Layer 8 of a small transformer language model trained on English Wikipedia (15 layers, counted from 0, width 64). Numbers have three digits each and are written without spaces.
Take only the direct path to the model's output, skipping the later layers: a vector added to the residual stream pushes a token's score in proportion to its dot product with that token's output vector.

Output vectors of the tokens that the questions are about. A number n stands for (n - 500) times 0.0089.
"ance": 488601432410525513429467529491546411473461409513462374554559506399507505447435521550461422540412443418548470558516498369438352466510470575530680454528512538500443541633399593400422411539573447
"BC": 501621459480561524421459491342556475511560475470453439561515473429492527498444450470573506456565578438585402533456540581403541465504466529513599549422421450532534593555532397444416477441560448
",": 569798506476573470700325486288696437481583629521394273562611391103582183728530446204596328545423449027703355656519689504387234412398427695569748547437503418609555868621606480414315262261786391
" about": 501550486425560548492470442498592494469446519472480473546498499490486526550555483452544461568495510493548479490479542475437460495458545582467640551435522455568534547540490492520480458435592505
"g": 471485520600577533501473507506498475432469446512505522418532525531417364503483537553470489527550482482523540573495450466459461504444450522441485537388523512417524545448531547482453474477547442
" young": 546543488476512538607446480440620451527491495518465433593496487476465510471486483419484469482477495381551469509570500495449504490414492546460561531476522412551535593565541541491480424452615483
"app": 503493446473509553488517558450554535461515503423456547514439523430522491502514506522570433489524479355610507516512490564490508468440432521515560482429538423460447510616584490453419448438551409
" Ku": 517559457528532502499423493458524494509533563521472487508539488424544458578508505460475500471519474454560474489574535472511485424486468561493562550454524479551481550531493508491535465480571433
"d": 449460400416499428476471515526484457467496435510503437474445616474424419508444549510497519568527487503502525554492569588483521528507534487502534624554610602435502514427461551519551511463557410
"History": 509574508503561453500419408381606460407426541546464372568609502361540503532569450429576476578500566387530351504520550556511365488479479562555677530433483438421538625537525592420436410423528398
"'": 569798506476573470700325486288696437481583629521394273562611391103582188728530446204596328545423449026703359656519689504387233411398427695569748551437503418609551868621606480414315262261786391
" been": 540559458475517488478491457462577395502523650506470422429585474385444443681530483494631442568440490410583471496398438502440409468349488582476639495524428493606445627557600528500471479384632467
"B": 569798506476573470700330486288696437481583629521394273562611391103582183733530446204596328545423449027703359656519689504387234412398427695569748547437503418609555868621606480414315257261786391
"---|---|---|---|": 565562459515440399576500424375627477515562598571473483539486463507504430517384498390585479495505434420618485569502585519480435508496466560581521606500548593577595608559489581400391333500605444
"F": 569798506476573470700325486288696437481583629521394273562611391103582183728530446204596328545423449027703355656519689504387234412398427695569748551437503418609555868621606480414315262261786391
"struction": 550600414440541465554407464322559473448536576496485464466611564414519350498554377470542444600470521315440454542559562598502437480492558516649649505418538476563521558516504513466421376479633393
"ft": 494564526511525487522404575470524530591466469476482524590621474523593544477449422419546479573483555429573474450480450478504476507431466521430596644398458533471529550438502494476426378450638450
"e": 421431404576527469472537548470483565476503475501513466422503512626476601465418536529519440474461456558456500501479563552531458546449566498474446555559467447512600513568450523502497427455454395
"round": 472539464377515502485431502494566472449454364561477427489644541465493490596513468463589588562478548378500430577521568466453523436458330504423564478528436519555538599566574460486450401441581399
"Personal": 537495450416463516620377515316577368524506523497470376481535433311508505542571486508609521476513469379648390460517521465472407512532507547513671510428523516551539630511536552425409399424570434
" death": 507495470487518529552415374472598452488571518574464418632528485386454356572521476381555450554466433368498419612449423545440515418406561607538518486483480453591464604568516579526448391467591478
"script": 553596497564516565567406405434589439445498565504471552549662559307529463521471398446599480543475403385491556495512506507485467519508451534653670503391546537549488535502503532432463391431628424
" who": 510573501538510533578434540418588437434424520415476477572506490505444456542536457447458440504475435473579556474529530433432498457435564555463584539475450503518492525609467560511500453468537483
" ": 500407452487475504461519460554471517478490444497504540540485535616436604424500504615542523577474502577475526445462442495506553534516534457459460445504436542467499425533522503523535540530493564
"|": 605496445484480510542498459474570477476551526586497481521464492528490429610461556454538554497448560375543577497437550504446536516536546533506538482445439456498598559512461494408411413492601468
"emb": 528505484475495476659400513446631438442472566439483423425530474418498423567486429415585480500504411289571436500530460467549523411496549521551581493447577335525567550594558522431428462409543388
"ception": 543609513508436465554443495344596504505502463427466444525648536340449330493493520491611472552473437421456422540473506505462446575516456544654627587403557437610534588559586510457475379508618396
" Sh": 502535471483479555474489501478548509509496502512481494536513461479528494498516532472529511459514480500537457496522507472487459504482478544456544558501533497470467519520479512494468488505538471
"om": 443526565503533527564487547493529530475462522532494452497360501451554480530431543398592477505450458486522419538531571579497507512505406502556600511427486480465506524544590510430523436494648416
" many": 523518519457580482508469438436618443502449485481473432499513519483507527479551516380531448500505457443526441441549524510464439522433500574520588527475473500563539576476539518525464420395647495

Output weights of attention head 0. The head adds the sum of these rows, row i times number i of z. A number n stands for (n - 500) times 0.0014.
o0: 692549565522395457639528492466729574530587605329238461520535367414637525505723339335533638724250453340680586748442683495709356501323559594449519417581424587601314704708492719484720241380385508
o1: 512516696531298478662554282566515411486549366471568281527484498575484584510419419609727380414374513393586406544297518576512512512861296368588365491385333538314592343535651438444508459558580544
o2: 485589529601382540564543565509518413417611454447147482468410469417757490630419373390464288584295508501509686621472529379473677421587474421525457722396528435546547575581584406252702553655430585
o3: 523706601658409619574577493427368578537610458165446512334459268344703689338392291594451391613565372806425629559438507494258627541496323533424384540435499375684774442564578369371246385444591303
o4: 438313401357396548319357394470562417648437419623202437560412701423331616535394555366472642537366570328591458363587679487549522464334553454567646455284427465408492500404486581488519555268326731
o5: 599542344569370456746452319579442586451477502742297683553414576729222404546559676457629456421521668694347525248729551796793575641305265397421517536538354589458387484343304630592415467627434507
o6: 333536507501539420644543416451721426572546546535710503466487525560672541463521541544621404330533495405444513561456452754512380600674536453487542551520382531650474404533504450406703686426494421
o7: 713540647454368508714332494448500593655486524600346224484579583619431408484356374610495537453574499721655593331486543462473464542827588520389296403450407621621403647369384374443216683482237394
o8: 551464534490570549500423367712489479684507371534307305458500406637554612691473593637479529617424656387683578467402497359453545446545593551594575476387296365360589456563514529405475724322396856
o9: 268338500658317684431492340243554471156561332738505657437312567420358496449518563497661435221567495290748764419611390538558711489509542470648740561291497380549722254446462393375643341395367315
o10: 368451405234493619385611532491803280539503328396408377439449525306547597631606516387727312492625358366526360351299455377359477700552544411483568379384552610541550664289525479378212567524303409
o11: 515761342453542461610443428502615557366488738293032725477578570497387534520561256450494354380426297586379428322676557473482502472565110666158696634626523561290475523559404511482566374760565524
o12: 250286500386384513600631486570488372464610497409602533702473368419586504486634679358501725448330525407419332736580365494223620730576480571305387437218462376475606283493757424464499152572598314
o13: 625430401354627534510457690627575567511375507407308422565340739432418561417644708326459765504429455504428651559491538401546638282491407460499661394572420435635497472363487619617323346589536388
o14: 566520521640490659556526484467576481512417537228201483549649649523759325358524586532448344645431525464364600333556522365637498409351362498691317402697628592567388338300652571405245730681408270
o15: 623700585497529540574704641435382617417673337715364464552615556419272335524343370396499243251523326676429481673382545462724511616372557483556564433657575281602616826711346627508519290483418434
o16: 670393555689552449625390519524660585333345614564393613694426808604350479476486431476329533562279548453486640493541694584537538475352507568392329363488494559491297430659422486632493368293706531
o17: 515472665400514304409246749547387564234605368539649294611446699672373439169597216449531623507613652490408557634409407524607647250462646608731595569565501572517730526525554599576347432425611417
o18: 430615487287658461346510501499478468688438475487568390497550575505436471318452328577540731599463611720471572565568439499445630478550425495559500566529307413697669654522651406511529548299664534
o19: 485330468539603482645575462557370385483354575601270675496538462483471691575466534639474464619352415381580604442508681496520428571564481553432567398459679321586458502444433531506588478386440454
o20: 637355444513483578666863437806608511467502364738461338500341567605467474724484696406504555588582502670389637663211476347452594588241768654472596441485539476638484564614430341640455229346550443
o21: 555743594568703788282519419713423703557527539621571419465335430384429481630470730557199461399656339483806498513731460492614692498273681428571378442633256571619180322413364619669650330448571704
o22: 442518643512340537274416424615574517622447386388513523447428481635726366452598516426645419722609463400620552652290714674532388362620452460520302462518425550404540409369552354267497504220479461
o23: 448448341324367455519371346498483276424565330673250374419610484573240378477501175453698448527638557388421427269438669430578671524366596581544615375288590392393659586480481361256336475328599555
o24: 660593266550363574368332522738595547621468702530478421519598414437528464640537628550566696524412665566537857409462524357552663330377518250529454497487478516452423408581306330648613480760494402
o25: 678336469621613533589586430522591567529550586352668625425386494387559787575512779532460638558455451618408641355510382634539529400327446495576572590332247534814572473383628585506493553513534551
o26: 398505315619572563357502478444372715416542432589575603482505269367559263573537317323582645432624420458344586569553543565552325611369574452677571441469554556395459576384304463598629421414477358
o27: 397603480431707649584466415332599517362532416535542342487362665496537546423611729604524440392574380594457343325762540576526362563460627568413648460455434570697372207349379501552408530756404495
o28: 487626501315467363416440510497299408326696557539773575499618518440575497449498148426636282563580526669205317495560392721396565510407514561500386587329509570711571617586601466356607584496719590
o29: 387623433389391625605304722743288614401468523385772755407520461520438599449603544461560478534539452448449446493693603578423513390376394706191374468596624546548491285378566512575577417330393507
o30: 345403428728654269565654616480392596674487385486448476400266676742234703646491590409531420442590432551523570735610400475190680496514690608516445778525452399344459303565682554409528495446496505
o31: 575546555544497548428416449476390582440526526683494489492432230386577424710405579643548579419479288431505501467531470370620364662438672351627489509379622438521445488760373458474711499614454489

Each question shows a token from some text and the vector z that the head gathered there. A number n stands for (n - 500) times 0.0092.

"mit": 348571476588574516633387550504499478548393366489448543580455623325525507557538504605495658721600
Pushed up most: "e"

"a": 399430451495678611372409425368526461540258356458525381352364289437394287651500565769367668353239
Pushed up most: " Sh"

" |": 532494335415394586363504569573499484440608459396470521743346535433491709423538481572280486522534
Pushed up most: "round"

"s": 580308280373450563343592491650674523542301438546559672450352330495461368546543465627323544374504
Which two tokens does it push up most, strongest first? "Personal", "History"

"V": 478312515395627486487651466582530538434451494323461571545411564492411697473560464351272492402441
Which of these tokens does it push down most? "om"

"16": 433355451483630518314675616521421514477229611403449662425522580526525482464473679685309493383295
Pushed up most: "g"

" Lo": 529552479350516421211550452572517525332606463452486368646295451343373611342569682573256590497426
Pushed up most: "Personal"

"ak": 517443614600578468562589427537494683353586638422539486338397454475495335540514558448545695353605
Which two tokens does it push up most, strongest first? "script", " Ku"

"ed": 497520534454613546505529399565510498484544480567546523536478470447490457489610419419523494522569
Pushed up most: "---|---|---|---|"

"ight": 490513587437614575431591438462483598451457432603456550679475449383564505412559616560613460474466
Which of these tokens does it push down most? "app"

"29": 481483384390558652345680378551388586430512581599313610511526428412552483383540607689446424275518
Which two tokens does it push up most, strongest first? "struction", "History"

" record": 396405501585509622476638540475481542580399463624456683638497502383610631323603599596499346483364
Pushed up most: "BC"

" Ma": 473497513394555449350456498647481610404528532558565510511214474403441493435665532571274540477508
Which of these tokens does it push down most? " been"

"ph": 457543451510425467366436523422517599434270435553422705516670541426611410469442633859392630375570
Pushed up most: "ance"

"20": 460454399431557641341690433530395594423459594579309633491561469394569478362509627704428437258516
Which of these tokens does it push down most? " been"

"im": 490502369427537586337585425448472459441474458435322360439497444390493534415439597672497555377435
Which two tokens does it push up most, strongest first? "Personal", "History"

"w": 508484490551557507437428366681559609454508557411460609432519425509475343439483378408432550356701
Pushed up most: "script"

"d": 492440646526655580516596407489563658485553410586591586639504489365580435498581344314598433434551
Which of these tokens does it push down most? "g"

"fin": 570633565695581552701239370624385465594681428518490536484566473376417375499431319384572479526667
Which two tokens does it push up most, strongest first? "om", "ception"

" of": 462443577443496488445583522476583431642560410555498549665492578355554612374569503463522404553404
Which of these tokens does it push down most? " Ku"

"–2": 486398455417424496440628627445564492603564446481553563716410661474628601539483488551541456515474
Which two tokens does it push up most, strongest first? "round", "|"

" a": 443404534502563568475596500455560456630433397589496574598456518465607598404611453551487298491362
Which of these tokens does it push down most? " Ku"

"ar": 524560496580504564629464489420412485688560457547468600510557527578582588425497494530591461563406
Which of these tokens does it push down most? "ance"

"ut": 358429511586553613532549509489507520580410443591477743539564534430558630359632560573475378467366
Which two tokens does it push up most, strongest first? "BC", "struction"

"able": 476504506473491647470437398483459524495588361500479555557484535562593652375622442526436493395486
Which of these tokens does it push down most? "ance"

" O": 518547482427465494254590584496516516342600483452419435636398442355464585415497724717247615503475
Which of these tokens does it push down most? " death"

"le": 387547571560569553506382438486434529529448344508396495489580606393522557389469433549556482454463
Which of these tokens does it push down most? " who"

" Da": 429522582507698530473419439561481596458456405639517432270380562369612504584631276553758638472444
Which of these tokens does it push down most? "ance"

",": 514529523435496412347425539503505464533525461443677298469267473511367619456600531563403598594204
Which of these tokens does it push down most? "ception"

"C": 530458593370584371362588621480682476414505482429694422574466413441361305599372722587433641476360
Which two tokens does it push up most, strongest first? "ance", " who"

"al": 450280519475649609438488540433510405632305438480462504417545472438451395498427530661366299337235
Which of these tokens does it push down most? "emb"

"ion": 571586426553451533575421495617493525514505491448496518532457520552440536421536437381535465582612
Pushed up most: "om"

"ent": 524458466387328538366469720511533476478578555448523514639473483496400513363454608654272476449466
Which of these tokens does it push down most? "---|---|---|---|"

" de": 442493366348478526608323601743503445641420454632453501361348632442490540481586269602570587698556
Pushed up most: "e"

"wi": 564514573516587399616381453786604730493464691374678767292407484658418441520541397339366962548724
Which two tokens does it push up most, strongest first? "app", " who"

"ñ": 466575351573572520481379485616371490584374593679305616345541489301528334425555499709497350489633
Pushed up most: "ception"

"at": 507423452416546480432552443589569453484442487425514463452404448514345480508492493469405501442402
Which of these tokens does it push down most? "om"

"ter": 522531496559501598653414511465400467696590433499460570534610571527554551370490445468551435535451
Pushed up most: "om"

"il": 428374553383541589352439431475694516426438398496675519478358415537380283563466416679429557209434
Which of these tokens does it push down most? "emb"

" U": 555551464530589445536566432481572336619455410504504382566387390499451489639480499635559025455185
Pushed up most: "BC"